Layer 3 of a small transformer language model trained on English Wikipedia (10 layers, counted from 0, width 128). Numbers have three digits each and are written without spaces.
In attention head 0, each number of a token's query is one row of weights dot the token's vector x. The head spreads its attention over the tokens so far by the softmax of query dot key.

Query weights of the head. A number n stands for (n - 500) times 0.00066.
q0: 465379516332492504550419479408381551574571595640584520488259408586545485454547784203369473368522430329621412311606333516686543531425607551548678399686435636306484202444275361291516575571241480695492382686439530579452534792529385496601472404480423477715431572465462526258421681730344574460511488658511205556591485403741616570671560515484674365196587612199573272249720672445479515633418
q1: 588357649340588461679436379671391500572507683458367484559527527382391529481484510497475516591458671493432483315646439602664500556340368402525591500231517640342500294469618599587418328584320434596427655663560704690439428510449441507484382363579695421574544513455577437423362481633630360422450346500544464444414270539571620571757329590510389566631720436613437568614490354372337497418592
q2: 417266626486457430427507555515500483609351766676440576479422719688500412524552610392434380290356662356434401309461557420576521503406474455428539441580340631259568324348671486285545636536301433510475453671618607559477527648507409553386318429430273219736567616493504413414370583718304591471593438457649358672625313404534676605584510497597518616321574596471574447393446450462406387577533
q3: 576334538385492475561582481574364438545471641438533547728370459396361440475323353432534378476533680522327330248689526569448749533348613232740646488372314751523240550393573603279445341639433467628356444610537622776605283392274460404626423489424631549665747618571629441445343476572538249577427454438578580448600422675360527357595545507485526403422623579515352493507477462496437652366553
q4: 603318385442341397359184415492694366687450648484698595614219608427471433552371624611406327445686617601470286459464630324637606393466284466568520732465430772296582504377760605410554641387368593711558715622457489725564496568460600504455227448592366248673696745246340463514409390667508516475562624580348576529440436387508347403585446504511559465398559579372574442405441554404475496725580
q5: 453662477581459594550518600396560620353522307523371424363615559645635578451468479537630500500630253603529482553217451391435342634663674706288340446504526308591493591545293486614409492528699585390537637312511372439415636564417562603439602574627557634224268382606348636637642386292640511607483610659525641424267805703479450411262617493580466634470381564519584586482564538540716567472390
q6: 589401310600580457348307396509880228691513488418643555610478539443524409686644294531520214398790546599525452637437597414560496653615356525496487794226461677210557491423611383617551629273564738763448578536430553648528439513531713457424320242491475587469834846375409537568484239629344683445594634605388598460397429533298334520380374626649548669351619446406508359390315545590449381895584
q7: 528665573514511518504646455669522644342732278439328307352741471480534438545581528394594500460523326664402629607405347472533287514504493553490442440532601235659561689547412486507376611530618479289561411350486375385365612514562525543528667603606528634282093281641489473507561591408596577617375570450312525503433548542316519477407413584616377513442344347637678694454416597535653533411287
q8: 461647598599523486485582371612460522330353296458480459470613466508497438532437519560560467505424399567338571603428506606340349481428513511424611297564560427669523500508331435587503407656682520545593495636548391360505508497503519333368433570614527489266422405411339622668529516286552459640458517429492602476515538560612474414517632349517583531460529527567548613663534366475473358521457
q9: 573213274450393516358278382587474475722185444469621541565479562352437444384410460394345528433436658375508341291714563430698606574463427328709496722323214733354462879340627500391545638344270633777521758651424598660535378330458545529605351332545456396517456535552421504229370414466560539587645419488528410601331400407512470419413512457414723205255547605401627329602763539508380542575722
q10: 398506514683566437594696539564376603476447465411284606689480358528510607584371611449522402433439490517342585448466414480698661646556428639509265708547622453570368329443440623549483489367407426361544584387432662405634679710466513480424624627397591426456461633766696411585392646500455434488637434465416298279524328728408549634681611364649531577561535490580442469355517487623475562616389
q11: 446532511517514628432590529259710456472500500475600584409714483542387391687540380507471427516562437401547407460641549395462574513318608544214798435412562411507272536616378424473236489564394322558627412436490361343411412377465591614517469441811553415382497332381362630682704455271687496534591680609352574490464662354467464408476680542419507484531412520412389500631640494375632563376426
q12: 303643673578569531566637496459496549243722393414299376586642327559358446682572469572484353573688359324410581548439350469332417594344467625425439533692809193609287507546542503541472473460616461398644476245596517408432630623651378642490476527545395490432470377660455507707510477323511402641433569513513528447332585541449500503612510311413429587418336384340450651555450483420707474322391
q13: 598566586343516631641617525445332508475583588721669398492702500429443458504590457655759781492278226580524500539390329385448324350390548602608520344659581576533573425624187384477666553786752359327488351642508329404422306477500484569715400736571627488512469530415305500485773621624537570427739426353680488725538492609543413511424459534504370295728340496566649672630332286401590390328335
q14: 277362466518526149390454335481609417538536559558617547597345434383652518419604614474445193424507593628353345465524675427562593500522374558629596681554563559227570432407609659550453553383512797858339381364675538580514556628369507482675485323598377584623640649468481552561361303530508553417431485590314446486378316383386447439339479624327441627292573578455272319468481538547547460563628
q15: 510473326441620355432332572593390339507465575604556615503431523506518541537679700473293551531704401565526602503647334484509698487622557715367493633542349712362701388479503588304506468589299578506321456521447771541515645433520539661541290390445528366450456589506431417336478469537413517417623372515516368482463384576300277458607439635487490533543599557412366467554749402571514512612503
q16: 617662497569445419549616556282477621578543632620333309549611299606352443470555488513512543402477380487349431530561407375529442574355448475459452652553462380419532572609354645460348556228289402288503527439404559324680545466590438554509403515534497678545551464782394669518663547471542484540542315562530386426601485290335500649538524503556522414599610390432419512512542391519463477572300
q17: 487700722427527387480545105472564636544435425427464368736606618543472614563561583477423446447375474598506470411286340477736400519484451565656317400620666276582530534374425452367464634330434497568513506445687398480582609532547640500567428465445320645517660528560403671589571491557679530425630561435415458398415567513513653509556454324529507362637347341500469497542376432555504340694534
q18: 467391444377604399581474354518514463559423610532544580443456524392487579396337444715316546397762556466364449451472396645646679456564683483595651504470624773342332370283537549415497541554413650663351552579500506359425481477444520565507567330648559399521679619369586577510519474479444700531282342513601359538465566549391475601642331487611266550255581582577477449590659462614435500824612
q19: 523447484357433386500485512443472538492530474366523266084701308460612385729560418386504612413476395519651226459324469519371320754447311201396290673279317485516651731428382307619549525569492458601488386611516420528365401639374568535508427456542637426301456609544362711529729475559278413448482639655537625489372615541500269454393410507341543591555485351476684504338414493261566218434457
q20: 448476449324446425459532549354541477490624535605318425510520308481360484478653600581528597572566390662506440411676369356599325435347500637451510354680360477527573476643510695449320343391352420345675399435487409455543673490564448477794392497503459490607446453660255469417534500595712398635735162435399337484617570247529606420493388456513493464601635429517475491487449426497415552389422
q21: 609513482518243546678535688455133369577684555306540423299421590671483455555641465347497573463441591679525640338477526596359398574489467348410627429500286460530269441571465566611620425692332468436346507637653669407523269413522543298336514414468662665511490574486413592604520388282345456487486755470366684248820524333636623576464547598390453369536520448474531413475412527351527566500496
q22: 603632544454533571568570223490594658497500335476503301590526539457558481575651535397671545266530573507570372629461394400506286526317348394585378353513536444439576541350516459427332330380423644411441619479487352609560640494537620507474409569432409456384488651418462478524463546453584554390620631552497384466497585487268327364380310506503629473606410224507594717554440610584378308715433
q23: 261438616599797517324497323511594493467472386410479587604518412414314592706625569630454699587625528708531489469396421521615428524615497476693639507605707553595653537612486480367556543590515655712546422369579550544448520596496455383848465435465211436428355297493552437457400443540431354429607231460267406470375418490500749490676589317364432500518450538467392332462392666367349532483554
q24: 507507462571496242547591379429523364677518575777425515735421522549437453436416544572517460514531485549361267381524489504448489305191642632625674712474421714411572500447533482388419517391584377496227386691489454632690468591511341654726322583677522561784757616345579274343468599623677469449673215577668371560589312442438356479515444482603337473401713420415504416570466381371500322496584
q25: 323622553585594387351604558512560558201453595441422460648545445583340628412366414699304453653554363574464622376368365500603507518424678681432437554737824241546500401424376589439631333611637544407360500524470479362578640600598595563504299699602319458608377448692625483607430643473557504540465242445539594241565454543514749766559590295667253443586493536549391476511417586380563605447375
q26: 803454523362371696647278444404555259739391464549607601534473443468716423463676533344628500511521683363560481765777687428529649538722372297436659536186311722295419452736587592707534517568285511554607438631543489401613359284457341346425557331379511529465515583382460352496482381555504441434518744471441455457409577374467365330694457543515636451570467448595526632500329482515227461402465
q27: 455472355546492583452556600540410700255564368589473571579593512381471700522481425250511900551409403443575423400532512489292425428568596500593313798557213889802709631478473271378587585431627435370523511504609504692397544455210549647755496570413555518426269341533614471525547543603441567479743354468471443651384348541511703585404396399205687619718496545468489572511496403549471514478409
q28: 667508555492364610582154444757589471436574200575508533638450483523543496266341395555132234582218581260618679556675673619372565345537746186238420522521441467650642676411500352572525683426531409516475476423450496642538590359437799617407467564623404313660361520448548543527449457295556658782355415438746382411470792472415496565455648680435521368319378407359361477654492543389535511480624
q29: 821363578478474572591440485393679597612586538666620425389449263323654237462675521407650521411474482268514387577587430421459397464482463382409522523176269566436452651636270447465468351572322373224511549608467507466638452436489263445397547444428668497423594582472423490398665524507414590490490699678514504517530381359252224402417415705565544387467535369579632690432474272396403467476485
q30: 689422566488372643475574323479619472492314266526710547619520536481492577423326516324594382276332661367311383741640733484447571365595283472582716403217350726329321504398615585449158429337440512428645604567284401479507607582356420460421696519615570569516442439197598515613405454367467512591553608530535417334354430430692446470336489727500671573357397590650681432346648409687148482730661
q31: 429456444266403572647616378427489597291625621539668436475478536527521384235443518333619511411467365438240478675620430500442379471493443568605496538568423799474511508326342612356234363572601467503336629571570387572557524528455673489404681539626584476673636387475562610531586706448478635500414590490629307537712532444458625604409268692332673669268573560481434439507589319529481383850672
q32: 328430471448537441421663337471324414361755447563440492461392568709601508317379694341634461549446442500375604727555350468254527685720655614355355383528319288822564368433401754554595518478568480287273306411484526338364655679284496472558773711390819664269519447515487360507609628516327479616500611571382402373836458430469632433444485485457553409480390628360378530551500455654517742363455
q33: 687453423305472301237388529462557441769437474475579578449488357608552534363593214427344693350378585381496373186576407429515442520500544586507645296469404615393292615400469332362476640310327508400369591644592515248720365442289453460701421240371435401584530623466626429489571440651267676504552512578599465623714370415500385379567321661523749316359624608484606552306581426476530576909398
q34: 385568440500544512614720541352412408311731500454508511550370590914529636459508603305635542415422393313489516466511488667263492720681623523435472385628492280767386484566338432526624617368654414335352310475599552394265626618416303445359613557268647601306433515745748430664541655536274427525600480551507296474764572436508626558605643434253445500488166583371485573542508449608525565425476
q35: 307448586408489500551463390411450673587618597485627517400744374533540490598583503500621760464500657398424373527564450295543483493383562500484781323528457472170465354362524456239323368668582535523377269582536447453565314558457455394582462490614517382603557295314574483516653573421514804430454609408631621763278500449582576510441572559528575283375463428431500493607564595333597426597727
q36: 403462503526677506696590600540297623415481537568478556707394484653554478561412544581482404488515444449450455383497497395500666472453512522610630688700584513553548238356509528432652624479595446593203399488510603507503567590422585484410376682538442393536479657589588433500346591434559355332461398494555516479626491618677682627538596319560442745422433357474408297324419509541736380616539
q37: 451417522550500518655521461536503414433475654434584427680227528445371407422372494662320406500548631537433547518420646485689591540534497500335491771522569503445601452477577626548635431652460463518606658561377582710474562318656432450567305644522482345377574600449428438546332300619615201508594516655464589378500380651455500526497474550408317574475476512413423564411386593472443531351586
q38: 487422541375438570332503634663410580524553548521541550358507689503636523500540707418632536446506369524480476503559558276717507696536531487610712500370214466402534420453550406441447775357335446566453626516664465451584471425328623571687490575533500345654561621351275379374255366653361392662656465487516556614465585480628472325416554633224497540302513467479581399341455598593399457426424
q39: 630583552667448439359382426631642369407350449491463464494375574574449383503453475506310382441526511472594562410453402699402497469606463444390383654371683585623571652492500628628514434585356489444494511550428551479430610442569539571525337557536459484360446452375389423447481484468654474464473587593386639336450489336426409369469420593430334402537503325421554524639632458405382484330564
q40: 428287397508437337476489371464733185591405695484755655356349423367417474541511534496378504511661590392451419571518637519471508379496300439471637544382554631253519336514549526392534462580197627493423401636484555552500569406602332597541125448527367467691566580195313489342424405734365572441642456598463496579616281138496420389619287699534449426504719418373566417508665504485373231504551
q41: 481573464538642438697693639357351649390553602333301460478500370500637725527540522545376614622446315377485595607494458397279534447472506630500574553606443494493599480515413610488537427482476487361352373518641440526462575528506297544482720643509725533433509455802487482574631664305441500500440353550506522521395491518565559646469518316528369474622473705588443580460561316438537564391341
q42: 458601649467436467562677396493663637408657339489503393419653583438512624554614484493701410431431371652445457494318456454413238617409479672485423337575550324589523600506395363500464522466849570354632456328530259428384475748571529413532484427657363624473544416522423619633381503476664643455381551472338507500421720522555558469414460419630537536362412465527623614581274630474535357592473
q43: 500546406479620451716702504215453377646562794196742529197538437586535564504590682559383253394515667496304513829641619380407431369783396553345496487442534563397395444672710504399302781383456433527675341500411469543427457370585203642573636480484520332661615551544372563535331429611616771405567483641440147695426387387318738485376367524438411405441757585608619625328415633698504466599419
q44: 569599443381743259469655403324496452458606450520515398474470697563552439472540612746666569420490493711387649557490485342410195562522493664448553461573530359661627450549383403353386656510757619406563284348346258334284430731455368466551345511482514507571436601475465493483395525622580898530384511423528332688535557424486600545227375332522357514624496471638702600289451517603480316465302
q45: 666482493674459592269426542525449438753487503620453582366342430463478324545608432649372571563606685676796436429457707546603523408340441385302564420487537363307524624625516580629487485390358417484497452500351541500426412218616579523617450538421542468395462312574306632208557415431425490412541339559545589509683452429425331411470581676513480494564649461579468425507334628480408436411363
q46: 441550604497513581408482354594415447337544582497427397444535484503566439521640584380405822593448463595432612359585380730613379563550459644532375523661558484559683269521538546451585318634470395357363424695613518520418527673665381609618301616443451527529372518555466518373491506663444395488701477458467487402609387577522507574532366479362500645590376509503436660593393440280714378358415
q47: 472613541562648425463689496565360660515436476332200419670671522747442455431348588541497620585457430615511540399470309521588419528447778734554482530636624504717642500429393650538550480442477406483381535392599507466597572546537389406401500681396375538423269572695527558382469687474630411598596597408479486432628807801641425510586541252457328388797425514500593574422493676507662377345363
q48: 490582624411493324677455384620762528284707480575700483374629500447661558476556358551693386503477431472336418699389554271440232574546533461470540519440759329592460515443613462531356649356796664634585446540529339496507378521347602589476670483570339688652691527373654480566456594383540621574275654497497437717308600327587437427355553389500659425583388434643640570563533390507610425520460
q49: 579543606621503635517601563444610540390625315578597385306625473503733442657500467548616585670263425487749500632389609364531359444602484589429551258444584352510524566522318397600639448475859339500677439559517370375515414399398480483383616577556564519273398468613447674597595465503538524664449479434625671550469632516539427488403522424520486445653497380635679594411398299328557442430380
q50: 347417696672724204484417186643640588352389325529520515780461574482551609321404614560496314533528394558435484440461480535576500546711388580699358533481614320500799621277442500466392453405670742668570541467587548626770585826444431649458392530388226810623448526504747441522235544420580504574430717467478442398310492651678666504558621339431540468366481496411429369393472431500413539567404
q51: 644513360490388534443467785453301544780349552540688457416613722589551533546457467424525732539553636503473408470337583554548557453527532353487614557466331589327493521577460349480577485564449503510302480735382577457443358424545517414174666507615769412351464577497691745459709571468352623447471672551706570589493595632609479611561481436540607540389613573525510519493542513561442459767661
q52: 537763543569617436504810313592543852387571380415378284478619397472453493489552319461425726532510448542600435452343481485532374609373592687613473428651780519539584630151399518334538252622496538507223504489388460373479612570601711496470485786677441489299449425647633644447464690363590539493410414543613624518563753743485409666515464257466469600512413408406565521567597586462577374696496
q53: 680408385452324595537430467584614461631524492547656508390512476567692377580535321414638333346435753344375452658559772365448563382457437311374686462255177536364415670642630458759346668320436600534396504693326406587364360251447457367309552354705635316488504428284462417459685353323595591551387661462485480575280546388477293267273448684563707511350565457591615485426667350638568449546722
q54: 483803731692524574584663427585512905025608092384430143631715697440484617461659342488694523555316071546675419656107076403457138699392527381581195233569833106919576584272306322377454487609617488402587439360699265524676538759695449605444489767500578644218644685522549724780604773417566458615462685527594557413350835651629614736201250179528693363770138337506710705579465565517574357445328
q55: 518703556605530489530602746295348561455546410466337433557631558679537476493511690552409398544359260424539475472623408436493373582500570649487533379468445286638493493534361531545550380578538348252525497359529561605660469697574339616366439611436590479588383612566473623584534691429519530831531485432490671361462702507598496537586605500411310289676414703437607686500599412514716649341099
q56: 697440468241346538728403476443354580647511518312527470401504458594504519267632440390637684384514342604338411686550473706514391739398450511572418391370344844580473552337511344328420462482118319395492452547711526620286537492713656667413504485706671578394533529608402511504445507361587516458598647446382223496656556455391444593519250515428735598469500463480537536670736533428570376824369
q57: 565664568440656434562486150715697504492562486531478478704253392299535239308369424553445236378318619456460384457612455500493511259405607639476643469408631608450403496257573607482306672465682582510374521372538363469671616392443449448504327636595307279590709650318641482407370468447645680510465603549525445441616500450298311400467437640558350510274511385646511625609511535438409388599584
q58: 844602575556482490777308507591642415678630447585622500476479521558618513460503483634461318395509578368612524523462511589506554510572603524384651256380514479407269471659507547718459485448437594480372387461486362374538609412507469692398627376524640423567669837396335536519451323436489529509487679490646462377468507510409309387597624523729338462451523369611672549701627669599233481411543
q59: 789580318544433444788429541363575551469410711454734381432526526679573504475679314367646378267339352357385317655484641401152360534189367615540421514393360422599242325577380396567620447406357409386400616556531496351512397297690710731250384487620817550584749651471339365650578631455799612531721795622562389468617588450357293552491492504769597524522442483513753536517650305581676325653371
q60: 522490667441364675534461554613553522473598334531655692685392426396483504238326410342531655611664514463442634639595447507655518300591377500500485357452590537523325603462613603593394435566547515479699553648650381477490419183481584630716603682533255589478564469219387378665451367329492557601406584385553402441638389525716719541437257691453493500339402278546267535630572545493326585563720
q61: 586601308555564359222621293473583572417569416663320583572448430259517528539316414395476736272453529397586375468423493529322561384637541612493344750336418824709474858431456461507500630541500438521500633425366580527287375607309616441636540461355613521433395400408469566456465555500515553463819375552381428651294532621396473412471428407482586557403399514307612538331511342456543372419779
q62: 485283408380450412341601441433458585565272468844481449617553272273528608364617427599531558320239515448452425363668717378531442419213313640507371833556206500458572659577437450579555434528810369363549486573489451539503514409408371613631229554504378471538468507583543479497451454754696712480574381349486357689504345366416213413426496584382663517542514373454525469482462440367552486397442
q63: 337510666363481337508418365608349787564562409406445330478682526338542362292514658598369421521764360360475611386598466693541475652464756435575590593566545714390730782500529610482365569247335574455599321524324479481374444651681438485593588418584521461537546361706297458466441622447637306794298333486398348566446521564410615486496417500427440466220601403542440400594530503442571514472530

Each question shows a short text with each token's key, already scaled and adjusted for position as the last token sees it. A number n stands for (n - 500) times 0.0017.

Then comes the last token's vector x. A number n stands for (n - 500) times 0.013.

0 "*": 380500486540474404468456552476464526475506564524500440642491460522180435491435492419500551488542508474470540438485358589574488446475452523439364418458429565427514435363435608421449588515342555
1 " ": 631491451494381470416516526378497404470560501489542417611520445560277355496544472436436573367624442494425711462425433458517521408472462514495342508529352634554532501351452512334530557405316546
2 "5": 541516562546485395378448513541476530475613452506372364586552327435113426476525319491534540404584630629494558509490334550532403399513451609502364452531381659573486503369494662320541518585404525
3 ":": 272451518599390381509302314586603535418447552589331324632428323513151426513644449538583373424385629687640544696467478401480623252604459541347454380461436697479525396549288363434536457486364361
4 "0": 360461467484518441423495414509531439428476501527418357607418388524187474451549336469515467519582412558640555471487345505537516426707498556513417392505360698527487476424477567347470552531484439
x: 442526468645464430498586643506463564697569589572444560518499580538479513498460497500448376426538707466453539467551600401547644500520677527507457532483469317544477419543583561649573533547433505538656536472553412477515487515394464398483610431345417445502482568603531499677342412529494473463427565520565539428478489556560493530440558500440576538492479569513437478513558596598581571525539
Which token does the last token look at most? 3 ":"

0 ",": 449519488644368393468488486542540589477436452545551322593547451534163366404439463561592517525607437549360516507391596392425493428549475446382449400487378650431600479421609584379567469563427499
1 " the": 474546589435530416609480523530390557387428570552464295581531383478241246588415530330529665493477501516428571479443389454601451500593475582312242516524275764426783420345430597466736364438632452
2 " K": 504522475448514500493458486527431523442551469550564486565474412469428433533349527592499591549526467570378604478422353478440407510540427480444407519472383672459699450318550493412630475583477392
3 "y": 473408688478592368583424463697478469315446597599460328548584364503230451571479418625480487472451496686525456468422430544599456400598494560452340415422381621420622399348473556341569414638554545
4 "n": 537396626489644440561409420624430474361515620627448340576662402486288383627447416507507567461506504497575534482384485568598435378564427583537403424449346549466570433415499634429547420562539577
x: 633551507439516524480431460585457608644459509510513555507526444498604474670581418489490435520500631430556518456464534577460493505463488455513455435553611971491557420517604503552490434422488473477404423577513467504417473535441500582520545471540541454500527545523568414541510362576521463536524509505429484530588394458429366476551563520640629523530476621561477490528384492456503503482475
Which two tokens does the last token look at most, in order? 1 " the", 3 "y"

0 "es": 374455521421550514435509501581482533449343538522402282509489480486135417403517467428559480504476540488337526540553470570597482371646420585490331424447404439420562426368518607405525497437468530
1 "ot": 434516511554484478504473469531481483409461563518389354495491408511271419464448463491507553520569415442459478464506446561555396479445385567525375476457463499469517402384514655468533583567491439
2 "a": 546505572455552512407517510528545518478497522603459254464427445449241366436402571553590653663546454428505548462563401579547640453619455423443306450452431498344615379442536642465585597616568472
3 " |": 742588633328482475495543509380513621591456533519483337564466464537114406510507426457528589400497437456502631509477409572687577477603421557472415392524389548447510439464538568435513532448461594
4 " W": 515468560317478484604456477496465519445567528543519535636510430540366434493406551449469529513636563544541555568392462421495405473577485498437438577493425644498610475340586535450581522509427460
x: 303398435555542456439375561353471497345612585531504626403486449399559544569559545478588470294499495455536483436379486462522602427633459442550411462471508532428514582517693493478555627553445476506532530428496466531489478453465508464650525505421526516562490568550534548431588325565477483444398366479640352561506622374510544449628540555585585578494540573512466437483465561557572466516603
Which token does the last token look at most, and with what share of its attention? 0 "es", with about 40%

0 "aw": 372559463549490443547403613552384469402483598574343346531564387405222377497401355387481543438580521435451430413671455624699373395500469627576396418477468518486549429348506725367499516634522503
1 "ay": 394576468531525513585484591511452497407486608571420348523540345456261417476432422428492546508494419503448389405675435635635425404518464522510350408484452540438571404407395667460488492628540456
2 ",": 605436578625391458424546514495528578496438479576528278567535459543170334418407491520572578487572508448471627436393608421462510427514442464434455419499366603424599457462616593438559473575433486
3 " N": 544427590417452555466462519577466482443543464539563446564579377505416326496295509542621620555617519541490640440381416452368446487524392470420434516460335705531758471276708581386664482637516527
4 "J": 658293667392618477607397504642487487348475562621478397605562320392289453533352348558443483577674591526558540435341442438546429416531450557468413359422417782442662409252497486292521439611505479
x: 470476481520406404615483552554521442651474389541383519507475425382420459409589579464512421478490579550462418466595497475539522446618604510491657539575292545315517515581478489484385471499281508432482472446505528444457483535391550562540535239457512420528527450513523564424488579438477475457478487576611359659467409547460505466393502430589708491448522645442606472489581468577537502536484
Which token does the last token look at most? 4 "J"

0 "5": 632581566601446440375535521532421555494508553535358257556518345512026366475449411434587565404526371492449576543473431515542545396496383565566346411539358557506534457439478727387485517517463514
1 "*": 480522532524466450532441523463496535493461600537523421629463463549168429481431501416494537490479447515523550493461364546537532456473434498421381411463425549411523416398406584471453566522357521
2 " ": 607516497427366493419501499386532389454540501494511388607483424594261334481552499431457552372576675505460678471424444429496542384462442496491365506529351633540537497376427499369521555399308520
3 "7": 450433528527495368452421509551482539451603432508386391579583339481117439565521311531542534347538607620517605479446305549576373370448422651504440457504371661583441525380533624360559491640419590
4 ":": 284330449560332385502319328570603540432441543581339320624435329527144428525656429528596370418387401603613599634441487370457619250582449556335454372467450701487529405538284362427531476471369366
x: 462475526511470434401446485576513494653506708457428553542364494428405356403319539449486428591511537503473561419338458551515499548460407459543488541479428534423514649606560632540494549523625559597498516351552638525522529506447611439507394486501390578547507450502547438490482474567525506430334621553471579482533420481416452509544547541540496691386505468482442416521426409447565496438571
Which two tokens does the last token look at most, in order? 1 "*", 0 "5"

0 "8": 667596564601398459346562561417396555507525489558339257563524366550023366490441411472573597400536357532501572488462394532517502430393401566613396383549338614518570491389475702366488550563439546
1 "3": 661572558581455411354545479472388605488515508497364291514514375576118344507467433406572588455519578569489629518398435514500502395488355619587386433560366549503568458466444710406475563458437520
2 "9": 526482517469511420426537528406345563428556489557351233520581388580085347484439453461538619414567663582517651436432385557569528396490427611609331440586319608550591512423471689354441554500436535
3 ",": 474438609567345473412524494521545601473399511548549299578499431590108370417508455459616487487504614476551652404342593374381532406518431440352484410499415591470550475513519584451538454532348482
4 " in": 484491510507588489524480515501423602417413524601441287586549383592195300443311506386564618535442527440519550492476533515526412472544433618326254428477224787376787401338481567474636495550441392
x: 304571461477499471502407584524528517572549527471551596466480458513469478492419523496457492558543642475463505426472457704565648504637484518329450418460536483665490493521661476523516504637517497464537516519520589621424508601590420472464536445472565451490439433524485565361432452402427582514424529468412559486485470642474430409580557581513685543512543615482425412494469551433527628581534
Which token does the last token look at most? 0 "8"

0 "ass": 410439401466443552436650578458424489419487529500426385528473565494236505481411511459359567511512537490484510335465521563561400537540527529589315424492321578387654436351436573387433561565419518
1 "um": 416425539527510526401533521523304531442473579516349350491517473532277451462509493387517512478588441462408526406533513565595424475567477480556319444431416482464567440354496626367491634414494461
2 "es": 504488670416517505375552522567466497496367570516412303494509510455203469437512503409523483491483350364469438525546440612601511409647442536537361426432405428437569426381489599390499472403493563
3 " that": 498496488520427428414397395506494523470445538554358257494454308632135315502479533327625542483481486476556572556404460464506524326498363595385328493517375606364615438391437610442528565321468409
4 " the": 549461558417521487623513500508372560438432575555480302570510403481241247595443526279532681464451525505572454484412438459616457484560465591331240533537291733440751441362420622496731386399626453
x: 445292539480479562464386609561229541525538462363515596504488550489442486619536441522506491539490550605664387537583429589504502439531393518435489505424518608627524465514585407532463610639584576505457555514511590409361502501496501492549585558487514530467481413535541443477486404568399537623341534599513578499430434466518519415452607550511581504518641535456482458546431612539591499501554
Which token does the last token look at most, and with what share of its attention? 3 " that", with about 60%

0 "t": 381610476548551395563426515593476446361415672603422400553492349519229461525464403394531449461468550468357542501558425581595450428461423638423437394479499602461503427381411596483500452525449539
1 " is": 471452458506452576459469459536420613545448523509477269515559381621203371524396571347666608456406524464531458507485465473454599430526379629356349427508316596424702410469486589473696408478473373
2 " im": 527388467474511560473466509443331626520458426530440300490489455569322359495393544434626579489449420535519535425533468506505429445471491611451349469514356640400674453369493557492575607508514403
3 "p": 589521580489539493462473508523465519470438486500530393419467637459334505559587432498444448466419473457445510501463420583593493436468474587579506425472343446545532457468470563351465521455523535
4 "oss": 601561585546648480394546508539362515428511476490429297439419541514322506549481525472473524491441563478451509452525426611584356397492495684518454430457375490390637362439397585452436664402502463
x: 500522483502406451661449491521476562676512464624614625477561431551433430507554525493478464482461503447473600510531604451465515565622411559449522464386482463523470605779400531445477460400423515554452458495464517487590467373448376447492551418497535627438361464498493583402540523518553491588378656609556525537586515472559448438492677449500609566483430429417528412550458417478402546397492
Which two tokens does the last token look at most, in order? 1 " is", 2 " im"

0 " by": 521594463484484481473404452468426594416454489542367285565524318599162285462391523390584601513467502539474502422457454497524456418488462616325297435538322782321693417388468565464626495487495366
1 " loc": 535511450596530551520440522553486580410340464554350320577469361507232414494395565419630578601434562416586474496567439473450481424525393588355352405490339685390733408367467634495559489544528347
2 "al": 523576501501550493640444455514490554399308600637352222556461364515101501523554452459592515512461464504439541478577365504619493391579466642359305351466400611407602380355335622430485491548476427
3 " h": 571526394438546541531537574412453603487515484543515359514492454539292411504435531446504683497522547450476671470515384534452523488493479562422460477556401603472697473405437670476568548542491409
4 "ist": 545558588558572346527384491597500507410335635589327302509574378498249534462481433477441532471448546603477577587543489549569443407507426662507425327449424608412533443390371597420386447550469438
x: 554514543571647586445389442523582492689372411521468651491577520577526542525409436464470454518552566440483494409492512445417541423561548446384641612517508386460542407575529591530592489453362611533608362457516398515539477482458455421419544394668522454467580410523486428458576507598417481436626554488391612396473482459296445464414390464526504485480436546530455411473541452574517562337497
Which two tokens does the last token look at most, in order? 2 "al", 1 " loc"

0 "8": 667596564601398459346562561417396555507525489558339257563524366550023366490441411472573597400536357532501572488462394532517502430393401566613396383549338614518570491389475702366488550563439546
1 "8": 710548553562408470368557558417401560510523487560340257564523366550023366490441411472573597400536564589535608457453367541524496424396401566612397381547339614518570490389475702366488550563439546
2 ".": 616490588593429448375503558517393597469480505429436308562495450546034442501542336426559452433461374598339709533472583450479569415490483518337537388532410600524585474510443601363414495537417610
3 " O": 633613574406606482579522576489466480375463528537574437554411512527390413468464528427460569491494497468445582476481464502510404511573471475425441554466417557418639434394512484474560533420532493
4 "n": 619434624453634444608380437651440508307428592599402390578588399483208465643545327481512517423519500515526510467381493573621327414522443645508392371455417601495498416354399638400518434551512544
x: 562499417438593538472474507570530599780458523452487502498569509486630509646585401481503403607519586462538485475575576544547479481448463443477434382514653607405528434536699548534550439426491422421460386604551410464391423580491598563446574413500563476458474528527597454543532423522479405656563497455447515507578388471615367464553616542586553668445524655530466455551409462476520519527479
Which two tokens does the last token look at most, in order? 4 "n", 3 " O"

0 " \"": 451605399518506388427395431543409566417556486445475380542563418616331404469503518454453579449455541491448607591457524461465456399408454618387347515559403741476597511405443491377534450451501470
1 "ass": 443497356502521504442570535532411495384457543482414352530468486533193530478488465517445505438391516497402461372481488534500294502510515602474345410458349655391618414394334567385387515566474478
2 "um": 477495584518559485449496522562289534400493557507335357517514466553271465464569448389526487431572405488390514377515503537610342467542511495533335451426409529470553446339487635356495619418512460
3 "es": 599569665457520482421545531575495504498375513499422312488518546476239484423568484429554464450460425458528376521537429608581472412598477561524412445448425428447543432397492583406497483399545593
4 " that": 510514468491413457424405395504498531470444538552358255492462305638134313498489530323625543472486493480540571526389452451495512327488363601393331491518382608367610437390437613435523566319470413
x: 435417573448352464536432524668448566521543537379555672425451404664401322471481604430449541571514560514540530448459514588500532398580398474535524485402440520506476562613534404474477560544335439528535540651491668508289497559499346590605476556493430503535500385600537461508620478462507515559439495539624552513535568408462544426505576531525423479486473529557407451516499581482661497463452
Which two tokens does the last token look at most, in order? 4 " that", 3 "es"

0 "–": 424639402518522422630447535476451443308483600593355287693534362547134484448466457383340522408497512421402450404568435482576390395516550576432349387498340726442631395283289558386455411538287449
1 "3": 533696502567523330379480511521424536392549510459350375598501330516186402537501370422488539410516529562421547482427442536539356398449425665487443446533416613519497447424380697391473552497405570
2 ")": 448500587444470560420606551439474566523492535446479407524528447623263421466471467401537544465502572520506510424409467454444523493520481470525514423539341553495581468471451592437543453457424480
3 " |": 611617614376462417516533516424549578514411543517485378632418475588136437494578461412517503405399476508512572503455429521673523458603419514418454362474350562465493412499476549449520520438414559
4 " P": 554444549358488592477501528472460615505495462517557469566469480552392409479345532519516574569544520553482547430481435476479456515550404507404438534456327620495703431296634523446639551609439424
x: 355497259606565502449508574501548462456675544600605640568508549461463505623555600536501502405491559416494520500440641548518310537567494499528512401482511509467437566553560569499484517549494406555564378569443524507410542493369461498553539396383599528475481393501455586536436438563469489448529401532461356627444460537564554579423698599476569579471515606500462490445591547471495526495629
Which token does the last token look at most, and with what share of its attention? 0 "–", with about 90%